Layer 3 of a small transformer language model trained on English Wikipedia (8 layers, counted from 0, width 96).
A neuron's activation on a vector x is GELU(gate . x) times (in . x), where the dot is the dot product.

Input weights of the MLP neurons that the questions are about. A number n stands for (n - 500) times 0.0013.
n4 gate: 725 615 606 321 651 568 501 619 677 336 572 677 366 695 299 548 480 525 336 429 425 596 503 566 440 285 501 561 713 589 432 549 550 763 542 561 474 745 209 287 562 659 500 534 406 543 655 645 461 384 606 426 604 414 441 440 731 485 589 441 408 479 360 503 408 160 28 536 534 245 412 417 665 503 506 633 459 727 543 341 515 498 519 620 388 545 481 602 428 425 348 498 663 619 355 516
n9 gate: 203 377 438 614 534 665 709 284 431 543 432 695 318 284 509 550 551 547 431 566 440 542 314 423 668 437 488 707 524 595 499 541 569 446 216 352 514 651 526 580 682 465 592 619 537 502 681 457 559 350 470 464 435 357 490 572 625 372 461 622 399 574 373 335 499 420 415 302 655 569 429 605 554 423 378 461 431 568 444 649 320 449 610 567 692 457 402 449 570 460 610 502 577 231 611 592
n30 gate: 351 583 346 562 550 566 532 629 463 641 703 474 355 305 393 523 370 606 548 437 361 649 432 522 620 559 485 488 565 455 400 452 733 348 456 513 604 494 496 553 496 340 596 503 383 476 443 482 583 572 412 600 357 446 236 296 600 489 437 487 432 586 390 364 378 404 800 404 475 626 674 621 523 528 369 495 598 530 435 512 502 471 428 445 387 356 645 369 464 399 350 617 341 745 521 770
n48 gate: 543 345 507 615 405 751 615 416 457 628 543 683 522 485 387 387 652 620 569 585 655 610 282 607 276 495 428 499 378 351 485 375 469 514 303 457 287 384 501 429 622 553 508 743 445 320 422 681 428 497 664 294 629 568 363 661 384 555 489 689 377 619 494 351 76 629 653 540 474 444 455 663 426 479 488 676 505 575 489 412 591 607 335 695 557 671 616 348 426 640 545 555 399 592 513 576
n80 gate: 504 568 394 468 535 404 530 197 329 542 835 489 465 665 376 406 621 497 489 486 527 445 565 548 788 643 470 496 313 297 482 405 527 611 559 592 391 479 386 533 525 524 695 314 367 434 337 788 407 440 654 418 513 552 662 361 617 484 338 345 400 434 460 490 634 634 561 210 668 386 347 451 559 571 351 646 655 501 580 472 443 574 439 604 461 320 465 476 505 422 598 628 434 659 544 749
n117 gate: 684 405 547 647 448 547 500 424 392 462 580 401 333 389 589 594 557 599 482 528 502 428 409 567 601 517 302 466 266 594 432 519 675 504 486 591 541 502 583 456 728 553 425 562 537 531 387 452 494 426 336 386 454 474 503 342 431 619 510 522 421 619 601 414 775 541 332 538 551 499 428 451 643 734 535 529 367 495 488 363 416 511 522 511 330 637 611 637 470 411 335 351 569 561 560 353
n130 gate: 614 270 443 418 378 476 740 703 580 411 476 153 411 516 606 591 626 563 497 369 476 549 443 441 460 524 453 409 364 422 350 671 611 505 532 97 409 469 600 552 141 710 528 500 569 447 688 470 622 577 629 426 445 472 606 464 451 543 383 483 505 437 540 619 497 565 555 447 695 692 537 542 592 397 391 660 525 553 557 418 662 488 582 674 466 474 372 230 565 438 495 612 360 575 553 607
n150 gate: 437 545 414 400 421 440 442 700 574 399 425 260 508 393 409 487 495 465 375 455 405 490 363 373 505 555 467 588 488 333 578 776 667 338 677 403 341 541 781 559 364 746 412 746 730 432 733 618 532 647 478 432 198 563 414 293 508 470 432 678 573 474 311 421 453 748 659 456 500 787 571 583 496 365 370 431 671 617 491 443 272 614 396 523 665 350 458 386 496 414 417 395 372 766 488 604
n185 gate: 674 529 429 455 399 594 637 451 670 586 329 516 395 636 643 490 357 486 728 560 540 405 291 508 675 360 724 340 455 554 552 493 495 416 360 647 427 603 352 486 276 357 559 310 619 409 165 580 661 533 550 495 530 574 453 570 387 406 731 450 400 561 737 563 498 471 566 466 333 668 502 676 288 473 512 416 422 497 587 516 569 552 540 586 694 535 643 612 620 426 218 330 397 504 486 707
n186 gate: 716 544 557 342 607 579 532 529 576 645 582 557 480 324 431 354 593 429 416 614 342 445 405 472 443 551 682 622 637 446 508 539 525 357 528 503 462 470 404 508 501 654 636 730 396 462 548 613 331 443 431 429 509 616 539 455 457 468 538 462 230 406 654 273 378 494 523 739 667 526 332 571 646 468 651 441 386 495 548 387 601 358 559 602 424 288 646 429 631 440 625 363 355 416 629 407
n223 gate: 538 215 499 608 645 701 498 200 378 511 327 698 767 370 451 470 525 630 526 463 518 532 462 455 428 364 534 486 422 879 290 440 631 408 440 557 450 695 474 458 601 577 435 545 413 438 561 433 315 369 318 285 297 492 486 354 621 493 544 593 594 504 476 468 431 551 446 501 840 550 534 418 431 604 496 664 535 484 538 372 453 482 497 433 345 545 308 703 363 602 742 546 593 644 414 372
n231 gate: 668 477 453 545 455 513 510 273 332 458 596 495 633 483 537 555 520 437 401 521 603 404 479 499 713 464 493 556 638 351 573 431 423 722 293 466 566 724 392 378 458 305 581 503 349 604 430 287 808 399 512 449 589 414 507 601 509 619 651 447 535 519 267 408 206 487 680 565 466 637 493 434 605 519 625 535 548 585 423 405 460 606 671 351 416 515 416 598 314 689 570 615 430 563 695 404
n240 gate: 538 486 648 531 674 719 360 326 429 393 513 352 667 528 492 393 556 429 548 400 497 321 591 601 510 484 566 518 322 441 731 328 659 570 457 455 581 486 357 539 628 583 520 601 514 381 470 516 578 591 574 323 532 498 716 500 323 586 580 353 417 242 556 552 457 651 484 523 449 452 258 525 547 411 758 587 348 511 518 595 476 496 548 573 441 384 411 596 398 581 348 421 559 632 492 615
n241 gate: 652 354 567 606 417 513 637 601 467 542 505 467 493 497 450 577 571 790 394 22 495 447 402 383 525 480 649 545 470 613 469 396 583 564 688 272 731 519 485 287 462 707 570 542 440 560 518 591 487 647 505 380 502 433 429 387 522 559 328 450 418 305 494 556 372 616 533 538 396 419 474 573 545 415 587 468 602 607 586 360 624 475 610 489 497 607 526 375 349 580 485 455 396 603 504 559
n249 gate: 529 352 548 424 556 703 465 316 562 300 378 513 562 556 626 529 428 671 424 511 683 492 652 551 314 545 264 449 255 472 482 316 339 701 470 433 402 346 511 366 546 656 736 531 456 554 504 443 529 459 509 571 599 487 605 388 469 580 551 305 567 767 493 495 252 410 534 536 556 540 486 266 540 673 623 670 697 500 621 533 499 636 632 440 617 521 577 306 415 474 543 463 446 258 464 689
n255 gate: 363 700 502 460 607 532 526 257 619 359 218 476 535 366 468 612 686 323 478 637 587 515 539 643 582 497 471 396 607 683 316 554 636 580 359 396 562 594 378 494 530 745 281 562 341 552 477 434 331 332 532 345 657 563 419 557 426 507 514 449 572 615 695 671 502 694 436 352 532 619 653 583 411 510 505 610 409 394 463 345 413 464 653 557 624 530 321 613 613 497 512 616 536 325 512 492
n4 in: 574 481 601 490 631 559 550 497 442 446 488 629 577 308 635 385 599 394 381 621 542 550 201 195 498 437 251 625 590 653 691 414 337 441 694 291 566 485 758 451 395 539 521 171 150 685 532 620 607 459 522 437 733 555 580 348 752 492 378 614 613 325 518 640 272 528 601 527 512 655 490 358 634 429 616 303 553 473 475 417 590 523 350 784 619 614 254 297 442 746 519 514 515 482 663 417
n9 in: 508 371 476 597 512 706 590 640 478 438 447 592 668 574 492 643 513 351 480 462 574 576 579 624 651 476 390 479 598 550 649 494 689 402 340 373 455 470 450 422 800 725 454 443 520 672 503 547 597 494 541 522 467 501 420 574 366 425 604 439 499 521 573 397 534 404 341 530 632 449 619 417 431 576 642 463 766 406 486 441 236 464 433 453 402 411 560 645 538 594 198 381 563 321 488 191
n30 in: 533 493 382 600 408 536 722 490 559 497 692 506 565 467 494 461 491 421 582 375 489 505 393 458 438 517 308 622 611 543 373 764 442 540 417 514 668 463 485 543 503 360 493 428 427 293 525 698 739 458 544 577 507 498 388 713 513 434 550 447 589 374 551 455 383 481 523 476 272 385 548 549 567 348 376 485 680 441 476 486 512 518 463 425 728 433 354 447 557 600 658 629 426 393 363 666
n48 in: 258 520 353 533 525 429 410 628 470 431 490 601 576 528 678 420 591 228 634 356 743 417 569 344 436 644 328 441 553 697 521 444 478 533 608 588 520 491 636 525 553 317 319 296 531 449 619 329 632 445 483 676 431 683 739 455 568 424 621 519 650 564 454 646 601 249 413 417 545 550 630 377 752 398 465 477 676 535 363 545 736 494 491 438 490 594 395 482 704 353 393 627 334 398 574 350
n80 in: 655 684 423 739 669 610 515 574 410 438 363 542 653 376 546 611 394 444 428 497 584 592 401 281 460 479 520 525 480 616 569 387 563 643 513 613 449 394 482 376 405 514 441 697 446 571 397 477 588 487 447 491 566 517 557 440 567 412 393 487 588 599 668 275 401 312 534 568 621 300 224 338 526 482 695 296 514 664 386 584 353 612 445 660 479 618 531 515 550 586 305 408 689 456 722 165
n117 in: 365 474 356 580 438 571 290 535 315 644 405 433 329 503 532 483 341 652 382 344 543 346 630 417 677 412 441 378 529 488 467 639 649 474 600 582 430 566 566 512 439 458 629 489 518 565 619 325 491 511 553 625 617 418 489 585 520 704 535 576 532 548 571 374 648 644 589 597 718 609 503 680 434 481 575 454 402 381 605 392 450 453 602 498 294 649 540 505 582 408 480 457 455 607 439 485
n130 in: 576 733 700 415 406 521 446 600 406 749 341 677 447 431 512 576 665 488 556 552 521 516 421 436 531 472 674 700 595 523 444 486 790 585 371 372 453 470 508 434 442 489 581 559 515 648 586 320 438 300 451 287 542 299 477 578 562 633 589 496 411 507 558 376 537 558 332 427 437 492 402 465 426 147 510 550 142 399 523 461 464 499 459 559 617 662 296 692 418 356 576 389 504 479 397 742
n150 in: 446 203 396 434 309 659 521 620 332 593 415 637 483 254 360 567 569 297 725 505 488 587 399 552 658 528 426 586 444 683 537 505 508 589 622 544 596 413 613 321 285 707 540 402 628 398 654 607 385 449 360 302 145 464 471 500 439 644 496 657 324 688 599 460 390 666 549 511 649 689 400 541 748 472 397 453 532 531 446 434 272 665 538 302 724 554 434 409 321 622 273 368 567 632 577 506
n185 in: 411 435 527 603 507 589 524 639 730 508 436 453 548 434 332 588 597 433 456 420 563 691 267 444 487 460 767 517 608 490 457 413 551 391 429 555 568 722 309 384 512 390 679 302 479 380 417 449 752 503 527 260 565 452 281 669 837 294 554 520 354 357 574 462 484 417 518 462 528 415 570 355 421 503 439 404 596 412 648 573 522 530 637 406 658 407 430 590 551 478 291 484 598 398 595 377
n186 in: 427 655 396 478 616 366 497 700 402 539 399 415 311 506 670 405 383 581 578 463 420 479 437 555 548 436 293 549 465 507 653 547 609 472 499 521 511 571 589 509 457 516 357 458 482 504 600 466 319 535 421 604 529 712 335 275 212 509 399 665 337 407 565 423 408 664 598 634 659 625 540 535 580 617 739 387 439 381 460 670 342 552 616 638 394 588 539 475 578 479 566 514 548 361 495 441
n223 in: 303 419 489 543 532 574 492 531 439 598 300 498 466 637 451 549 565 538 576 496 465 494 356 237 433 704 521 566 586 568 352 351 660 514 486 650 516 501 607 465 560 582 464 544 369 492 364 727 468 438 521 624 420 507 524 468 516 650 672 832 384 408 335 488 364 377 675 483 543 543 526 640 472 458 587 233 595 272 510 467 567 585 411 478 495 322 596 270 348 441 797 552 396 681 460 617
n231 in: 630 396 483 466 602 626 500 402 522 547 636 564 611 727 479 470 543 577 395 297 592 575 653 515 494 538 358 494 317 360 454 421 601 769 435 628 582 637 503 405 622 640 796 577 433 514 412 649 479 390 501 452 518 566 472 306 493 533 455 573 592 494 570 449 634 458 420 441 788 406 505 405 157 709 737 284 430 435 270 484 338 380 563 565 387 713 416 431 517 326 372 470 424 657 369 622
n240 in: 775 460 718 459 781 703 823 330 532 445 384 458 772 573 572 498 296 564 419 526 390 305 570 483 520 281 607 354 291 285 530 686 589 408 388 463 397 438 553 552 598 340 360 438 718 278 353 681 379 718 398 609 592 495 435 489 646 572 291 480 530 646 236 545 333 442 366 637 434 480 464 698 251 662 388 446 519 686 629 334 346 448 409 417 409 676 443 393 436 428 545 458 637 616 457 396
n241 in: 691 465 448 579 364 448 633 633 431 596 584 452 562 224 556 541 508 861 393 319 430 565 479 254 519 444 665 589 439 623 499 278 407 442 661 264 570 279 553 291 417 607 484 513 398 568 648 517 338 600 472 372 601 571 509 393 529 515 322 460 491 434 461 571 332 535 561 524 533 461 618 597 593 399 453 441 487 571 563 513 671 408 444 651 583 509 536 246 183 535 683 541 338 595 630 584
n249 in: 662 615 620 565 622 535 452 300 548 499 545 618 553 530 565 278 401 451 461 483 465 381 541 558 636 507 264 662 553 613 592 639 666 737 399 556 369 584 511 323 659 363 697 506 488 618 582 592 236 540 665 579 381 444 261 357 654 378 499 433 527 354 370 282 493 611 375 639 610 576 299 423 291 411 806 399 429 707 415 568 649 468 412 305 634 524 421 508 463 760 261 390 484 327 680 604
n255 in: 526 564 279 405 616 514 563 384 710 504 402 555 411 453 477 676 625 487 541 583 395 408 536 600 502 471 392 764 605 674 475 427 481 595 497 664 516 481 428 505 390 445 504 461 480 492 258 603 288 384 589 568 604 550 499 478 437 494 638 461 544 376 305 589 542 293 493 546 660 566 539 387 426 680 515 393 381 236 500 644 363 519 490 620 671 490 477 213 424 465 483 700 461 399 598 257

Each question shows a token from some text and the vector x that enters the MLP there. A number n stands for (n - 500) times 0.016.

"-": 500 474 567 408 400 549 460 492 502 733 483 507 449 443 637 586 488 496 522 633 424 503 460 500 513 631 423 445 531 539 479 405 461 505 487 561 496 535 482 487 628 462 488 479 461 501 493 461 518 436 512 479 524 465 593 490 481 515 468 479 453 482 395 483 511 455 457 635 480 454 536 577 519 461 481 362 573 567 528 581 484 429 567 403 488 553 471 356 465 494 570 463 553 460 601 523
Which neuron lights up most? n249

"3": 485 445 426 446 474 463 474 471 511 639 445 444 392 388 453 602 508 531 502 495 462 489 512 443 477 496 413 567 477 494 488 418 483 509 564 502 559 551 767 428 471 543 476 569 516 514 559 423 466 480 465 464 479 564 544 431 389 547 554 529 566 629 502 478 530 468 631 559 601 564 456 508 572 543 400 457 576 444 534 535 520 423 486 362 552 507 504 426 457 465 488 496 558 541 480 504
Which neuron lights up most? n150

"ief": 428 477 497 414 511 509 586 580 467 833 489 586 484 449 604 495 489 499 514 510 515 449 466 538 458 563 539 460 485 589 459 546 475 492 404 544 448 525 559 424 495 539 539 463 501 505 522 503 502 401 528 509 496 484 505 553 447 435 538 585 527 510 590 450 472 448 446 542 523 431 509 497 471 394 410 471 425 593 594 499 539 383 488 467 524 517 503 442 534 426 546 577 356 462 544 481
Which neuron lights up most? n48

" single": 488 437 485 533 461 514 517 513 544 765 420 531 524 479 576 594 493 603 494 579 469 473 463 555 526 493 543 470 473 514 521 559 542 497 546 505 441 453 507 468 487 451 507 471 540 445 487 453 513 391 504 494 433 467 551 454 490 554 500 379 611 516 431 450 450 530 646 545 574 551 509 456 470 488 551 511 467 432 574 530 488 236 518 582 505 524 499 374 463 451 518 454 422 496 498 542
The most active neuron and its activation: n130, at about 4.8

" Team": 526 479 486 545 587 504 501 472 449 745 434 472 500 484 581 568 386 520 595 515 369 521 542 539 489 573 553 452 521 513 593 570 481 435 496 432 580 522 526 603 416 500 395 552 476 442 425 537 456 425 555 537 448 455 472 492 617 468 444 468 609 596 496 437 453 505 457 441 549 552 557 560 452 555 402 424 432 426 532 414 510 429 560 471 618 528 464 520 510 460 429 484 461 521 479 466
Which three neurons fire most, strongest first? n255, n150, n30

"stitutional": 434 455 532 586 456 544 556 488 469 759 525 554 389 467 591 539 466 535 540 428 525 447 449 549 484 499 539 448 435 462 415 496 512 518 510 568 458 522 490 450 471 414 529 448 510 617 496 452 478 610 472 540 510 528 525 559 580 532 584 559 497 565 563 362 520 504 472 502 474 453 609 536 485 487 484 450 399 490 555 566 433 307 559 517 511 411 437 488 483 432 516 560 436 546 403 489
Which neuron lights up most? n185

" result": 526 502 416 573 505 434 532 579 433 695 535 581 525 475 599 621 522 501 434 504 460 515 463 457 441 527 543 480 428 497 519 517 475 471 455 490 501 550 591 539 467 453 505 405 549 483 378 500 585 462 542 431 478 502 596 551 584 511 523 459 542 554 402 374 508 478 588 489 585 485 550 493 468 530 440 446 492 500 430 606 400 262 462 461 517 557 456 430 477 505 567 562 442 550 537 482
The most active neuron and its activation: n231, at about 2.9

"6": 385 470 613 455 396 458 421 520 476 647 473 553 535 520 499 643 358 526 436 429 581 537 485 434 477 509 534 459 533 548 487 487 524 566 624 400 479 572 601 492 450 490 475 566 494 431 518 485 515 474 432 460 523 480 619 465 429 469 497 482 475 472 547 488 508 479 614 550 498 579 514 587 594 413 459 455 572 464 490 432 447 296 530 433 477 495 596 454 496 568 536 517 479 499 511 583
Which three neurons fire most, strongest first? n241, n150, n130

"9": 378 484 530 503 444 427 436 538 510 541 466 514 479 491 571 635 337 529 507 436 564 521 442 418 488 514 487 412 477 478 570 491 472 574 608 454 555 606 585 531 402 460 498 545 417 450 540 510 532 522 511 468 517 500 575 468 430 444 525 424 413 533 504 544 586 546 619 574 581 606 525 645 549 438 415 438 490 476 472 509 428 304 580 488 581 510 522 420 496 465 511 489 502 462 493 547
Which neuron lights up most? n150

".": 584 551 550 446 553 512 457 539 492 638 577 556 446 493 522 580 505 482 437 496 407 516 490 500 497 490 470 532 486 496 530 514 498 495 495 469 447 623 534 411 485 495 501 480 457 565 570 534 517 397 460 508 523 445 557 457 564 554 494 484 496 463 472 472 481 455 448 494 484 449 470 493 510 505 491 515 487 543 505 488 566 72 472 522 511 489 489 536 482 490 530 607 602 522 510 523
Which neuron lights up most? n4

" injury": 601 561 431 530 566 525 484 454 443 736 500 565 459 451 536 553 561 431 473 489 501 589 400 480 487 586 600 424 565 493 498 545 552 419 493 496 545 498 508 550 425 395 527 489 544 429 491 533 464 489 466 431 443 427 525 565 576 498 514 551 485 568 508 359 467 508 507 545 566 566 540 472 446 465 435 482 421 569 514 529 443 283 453 591 485 541 475 425 464 463 580 584 449 469 524 462
The most active neuron and its activation: n223, at about 1.6

"ong": 412 524 579 445 390 544 456 432 387 796 450 498 567 546 522 523 410 482 528 456 603 478 418 485 478 573 511 406 475 503 437 520 432 486 518 516 489 460 482 460 588 488 514 515 550 415 459 480 613 493 503 490 619 396 567 502 459 447 449 498 464 473 488 489 519 476 576 545 438 521 623 671 509 457 473 482 523 513 521 578 471 507 431 489 502 543 549 490 563 492 537 530 477 421 514 425
The most active neuron and its activation: n48, at about 3.3

" \"": 503 430 531 494 531 553 445 405 513 688 556 523 549 456 646 560 488 499 488 561 479 474 547 565 560 551 387 514 458 542 477 541 464 587 472 524 334 469 492 465 534 544 468 405 481 518 523 510 494 507 481 395 485 489 585 439 436 518 554 456 532 630 470 432 503 451 558 564 586 498 451 440 474 540 491 454 500 468 515 568 544 241 507 472 495 515 498 461 395 545 508 465 506 428 543 607
The most active neuron and its activation: n249, at about 16

" |": 451 482 594 421 530 437 320 549 498 671 503 401 590 529 473 532 441 480 466 591 488 592 495 456 476 583 510 471 464 450 595 514 458 603 462 450 455 524 448 535 560 473 469 512 464 531 506 549 484 501 574 542 502 437 518 445 515 487 527 561 518 587 497 452 597 556 512 514 507 462 554 603 556 445 475 387 505 473 493 506 458 231 540 445 521 418 559 472 578 502 496 422 449 537 565 463
Which neuron lights up most? n255

"m": 500 523 470 502 516 501 556 473 458 846 542 567 530 487 547 564 410 474 485 457 533 521 487 481 524 503 439 540 530 475 484 508 460 422 500 497 502 557 500 557 482 472 497 471 490 608 596 589 516 537 507 534 473 371 463 497 423 499 497 472 428 516 476 557 530 496 507 450 578 448 494 445 536 443 446 511 429 378 526 480 470 336 499 445 619 462 528 550 451 590 438 546 369 527 541 533
Which neuron lights up most? n30

"In": 523 441 553 509 582 551 466 419 377 610 425 518 540 461 595 570 495 525 490 547 353 464 545 508 553 495 490 470 485 561 419 411 530 494 498 563 447 506 494 465 507 467 495 518 431 479 509 497 546 470 585 586 499 438 557 492 456 547 544 463 531 545 518 463 630 466 505 553 484 477 569 496 438 600 493 543 562 488 427 533 527 177 478 466 466 418 536 503 516 420 424 622 537 512 511 531
Which neuron lights up most? n117

" prevent": 529 644 517 629 461 486 436 483 429 684 510 565 473 485 495 565 499 486 449 451 405 588 411 512 503 524 559 525 459 497 493 441 556 445 447 576 486 495 509 546 482 479 534 403 487 472 424 477 603 491 519 420 536 541 572 564 596 456 486 496 570 513 512 316 566 507 435 471 455 491 544 545 487 510 463 449 492 521 491 601 464 222 537 515 507 455 556 531 514 443 551 509 500 451 529 486
Which three neurons fire most, strongest first? n185, n80, n30

"T": 425 482 629 494 532 460 528 503 419 739 478 557 453 451 570 627 525 549 541 520 524 481 559 474 521 517 426 508 456 532 503 449 590 495 523 537 483 458 498 544 524 546 505 572 471 464 532 530 555 381 425 556 528 401 443 379 462 540 429 480 551 599 463 449 395 462 457 530 450 410 558 469 418 524 588 451 539 512 476 540 497 445 532 372 555 446 457 491 419 509 461 439 590 436 613 611
Which neuron lights up most? n249

"ia": 476 498 522 445 475 503 471 473 503 862 527 448 411 439 450 512 515 545 477 463 466 536 453 491 523 556 572 496 420 544 487 540 499 413 573 479 460 503 485 442 486 568 539 468 499 549 469 401 549 585 521 463 472 435 475 569 383 545 479 625 440 538 535 501 453 507 558 542 556 461 531 576 521 462 511 480 483 508 572 459 587 392 478 440 447 524 525 418 381 430 554 544 453 515 556 530
Which two neurons fire most, strongest first? n241, n130

" Ad": 424 592 441 566 582 547 527 372 395 732 455 579 507 362 468 626 547 428 482 545 512 565 567 557 490 540 427 509 492 598 508 480 487 556 496 516 530 509 442 531 581 421 490 537 481 538 418 443 502 424 513 548 539 387 419 443 457 511 488 503 509 628 551 389 543 464 410 509 494 577 507 558 477 532 500 468 469 437 423 556 505 418 489 455 539 471 482 440 419 460 463 505 595 551 563 515
Which neuron lights up most? n255

":": 552 549 494 474 579 519 492 477 518 647 567 451 478 469 477 415 501 462 514 542 374 573 567 447 534 563 432 525 571 514 533 462 440 524 525 512 452 476 485 450 457 514 487 477 436 492 504 492 512 429 525 515 506 488 538 527 461 528 497 456 564 527 531 593 461 442 448 531 524 429 503 512 542 562 487 444 492 525 513 569 547 69 474 485 513 490 503 515 507 530 566 540 489 558 523 514
The most active neuron and its activation: n4, at about 2.3

" the": 501 534 589 626 440 526 451 467 520 571 530 505 456 480 488 578 489 462 515 478 518 438 600 532 562 496 492 513 488 526 463 496 446 473 493 634 474 367 506 460 541 511 493 595 524 514 518 469 558 421 538 532 492 439 557 535 427 475 487 495 553 521 448 477 539 496 470 510 557 528 495 500 510 417 520 430 470 392 437 522 505 109 480 502 564 468 552 478 506 522 519 529 625 511 521 515
Which two neurons fire most, strongest first? n9, n117

"um": 545 629 435 452 472 494 548 539 403 836 566 524 547 486 601 496 479 414 539 530 557 513 475 536 438 589 477 456 448 512 431 463 417 432 539 490 444 424 446 510 537 542 460 414 473 482 415 498 630 501 437 457 516 382 544 496 491 545 471 584 502 489 582 567 498 560 469 472 534 447 578 498 467 460 445 442 511 507 561 530 542 400 495 494 463 543 427 470 482 540 510 551 446 487 541 477
The most active neuron and its activation: n48, at about 1.8

"M": 485 457 567 569 470 468 560 413 439 725 537 502 485 504 599 628 465 522 500 477 494 561 527 452 552 605 408 437 509 461 573 407 516 512 455 488 497 534 513 534 464 474 524 480 453 638 551 633 536 419 471 553 481 360 475 443 451 572 481 479 499 596 491 467 487 385 519 526 505 441 555 452 462 558 554 424 535 469 509 541 485 473 458 338 532 509 488 561 406 495 353 474 579 487 499 546
Which three neurons fire most, strongest first? n231, n249, n9

",": 614 524 537 496 444 516 404 449 448 714 580 465 515 477 520 444 491 452 508 513 376 555 430 460 527 551 512 509 516 513 528 453 471 537 525 546 501 501 555 492 541 542 552 545 427 584 510 433 491 542 508 519 485 477 536 563 485 517 470 449 419 444 493 471 529 501 477 535 482 478 495 543 474 509 495 426 572 469 530 487 532 115 467 495 522 484 486 461 500 556 556 579 547 473 580 478
Which neuron lights up most? n241

" ": 523 497 513 496 513 486 452 541 477 746 517 466 498 443 535 545 509 493 537 613 493 469 560 455 432 458 386 455 636 440 477 519 560 413 545 413 603 489 434 561 513 440 524 423 465 542 569 376 499 469 511 503 501 470 509 494 512 466 501 513 503 527 464 469 499 575 557 567 540 444 476 530 507 469 498 465 563 509 459 539 475 229 525 492 475 453 559 424 491 534 560 448 630 432 603 509
Which two neurons fire most, strongest first? n186, n9

" The": 525 522 564 600 503 539 499 482 470 630 489 531 468 518 504 594 504 492 505 487 447 498 658 575 544 516 539 475 452 534 508 494 464 499 466 574 505 406 508 442 471 562 486 528 490 599 532 504 525 422 517 545 494 450 545 487 453 487 475 423 597 501 436 433 527 471 496 512 508 473 542 517 531 513 500 498 445 439 432 519 511 81 443 514 496 464 522 464 462 514 463 495 546 517 565 527
Which neuron lights up most? n117

"l": 453 559 551 537 532 462 456 478 510 667 422 575 493 484 546 520 413 462 516 539 602 472 431 517 458 475 460 454 428 559 428 478 451 531 488 569 597 506 511 592 563 493 412 507 478 565 545 485 570 480 584 600 506 346 474 456 487 518 499 462 435 544 460 498 525 501 562 516 564 409 432 518 464 601 447 527 480 351 596 608 536 339 498 378 629 411 523 586 524 474 455 526 469 464 428 513
Which neuron lights up most? n185

"op": 521 491 482 473 464 522 511 495 454 843 514 495 482 457 550 505 506 503 570 548 501 536 480 458 562 529 416 594 564 547 482 466 478 514 565 523 476 502 421 498 373 488 478 412 544 499 499 432 611 375 570 512 539 355 564 486 462 530 499 541 449 470 446 483 524 417 502 560 507 655 520 607 423 425 452 503 418 448 503 493 457 455 450 445 532 486 563 516 477 579 525 493 504 469 484 494
The most active neuron and its activation: n30, at about 1.1

" ===\n": 514 567 563 511 590 508 461 580 434 500 532 486 586 486 567 539 425 582 498 647 349 505 479 493 526 457 461 548 483 443 466 507 522 522 417 533 473 508 564 439 527 464 463 466 488 540 502 474 513 431 506 582 448 455 543 436 471 453 576 495 457 504 482 474 499 425 467 549 501 431 497 569 484 563 470 466 504 627 472 497 522 139 507 589 525 485 451 492 483 528 551 530 606 547 533 469
The most active neuron and its activation: n4, at about 1.6

" on": 529 553 454 496 508 527 464 417 502 621 454 415 453 502 521 499 446 456 512 506 469 540 470 554 497 518 495 514 561 476 477 444 509 521 520 608 455 451 486 546 546 501 440 472 498 572 535 436 547 501 594 457 545 396 564 564 551 486 523 448 582 433 535 527 519 463 510 486 522 604 540 567 490 607 478 420 550 454 508 471 545 108 447 499 547 502 580 471 534 426 466 522 443 518 522 481
Which neuron lights up most? n255

" Su": 469 463 428 519 487 539 502 469 413 808 512 491 590 433 572 494 487 524 501 582 480 540 475 467 552 544 472 474 412 485 453 493 590 459 486 529 535 380 457 471 537 466 492 499 439 506 519 493 540 393 517 433 462 423 432 519 580 502 516 481 464 532 607 442 558 477 475 527 504 516 432 685 563 450 506 404 620 440 517 498 515 557 436 550 506 501 473 436 415 528 423 531 568 427 580 551
Which neuron lights up most? n30

" Song": 484 467 408 474 471 520 553 518 518 826 396 453 500 434 567 581 484 576 543 462 442 428 513 545 549 444 537 495 473 534 528 500 564 441 560 510 439 572 513 531 540 488 522 383 505 476 438 412 479 463 511 483 485 392 502 500 548 410 546 459 512 599 489 399 426 518 595 530 518 540 567 539 453 509 470 501 510 477 560 483 474 474 496 617 487 523 472 386 439 499 550 405 490 423 608 562
The most active neuron and its activation: n185, at about 4.5

" a": 501 467 507 621 460 489 496 518 425 639 519 518 412 498 498 645 475 428 488 526 461 486 594 493 459 533 516 445 436 505 478 522 533 469 481 551 450 389 475 519 589 447 402 540 549 528 547 542 554 483 543 483 390 511 507 438 496 504 537 480 483 471 461 483 506 564 507 537 518 538 543 473 540 526 570 448 473 407 501 553 589 128 510 507 522 535 489 458 539 470 512 566 496 480 591 512
The most active neuron and its activation: n117, at about 1.8

"===": 493 526 590 524 426 554 507 523 447 553 478 422 615 476 578 566 496 541 511 547 392 557 556 603 528 473 460 556 531 530 532 476 528 508 470 525 360 475 525 486 426 426 479 488 460 521 520 497 597 455 503 544 487 619 517 453 436 618 464 504 567 554 453 448 512 513 436 531 520 481 553 581 501 582 445 420 465 510 431 605 511 193 491 471 507 362 433 473 460 526 486 501 511 440 565 504
Which neuron lights up most? n9

"ear": 559 568 534 472 404 636 480 502 472 761 451 513 437 467 551 613 404 450 467 420 458 489 609 476 455 466 464 551 531 509 492 461 478 512 492 551 458 558 517 540 482 432 467 438 559 543 501 495 507 449 447 485 512 487 487 582 511 516 562 516 515 458 491 509 541 426 548 531 533 483 570 460 469 585 442 518 468 472 549 635 503 254 489 445 561 577 475 595 500 422 411 508 450 457 488 449
Which neuron lights up most? n185

"ah": 524 448 534 458 548 501 481 525 470 908 483 546 496 481 487 549 429 526 529 454 527 496 487 531 512 572 518 403 470 505 424 490 441 492 454 444 497 480 437 439 500 443 503 443 563 508 493 522 553 488 450 521 469 451 549 522 473 520 472 622 400 498 581 509 471 515 449 581 518 521 485 489 463 418 426 461 512 581 531 539 537 432 441 370 548 527 501 433 467 517 558 543 501 593 537 484
Which neuron lights up most? n241

" M": 518 525 569 582 442 480 523 490 447 735 553 487 506 447 607 558 374 510 493 452 480 515 514 516 501 630 389 516 440 533 604 435 506 437 546 481 548 474 517 494 586 469 551 456 510 575 483 530 592 410 495 461 408 370 415 505 480 441 460 483 516 555 487 468 514 431 499 438 494 492 438 579 551 542 507 393 427 406 447 534 558 507 494 426 552 576 520 536 405 511 463 559 646 424 580 472
Which two neurons fire most, strongest first? n9, n30

" that": 608 468 523 524 527 575 537 529 440 607 506 537 470 517 538 494 490 540 510 503 455 451 471 534 495 508 499 484 486 477 544 528 491 474 419 590 439 415 515 472 562 578 427 460 533 540 447 532 485 498 468 531 506 467 555 566 559 476 483 500 602 523 478 478 442 508 564 465 563 423 505 495 482 478 467 486 551 452 479 499 567 88 456 517 546 411 552 473 464 434 539 605 501 590 477 478
Which two neurons fire most, strongest first? n223, n30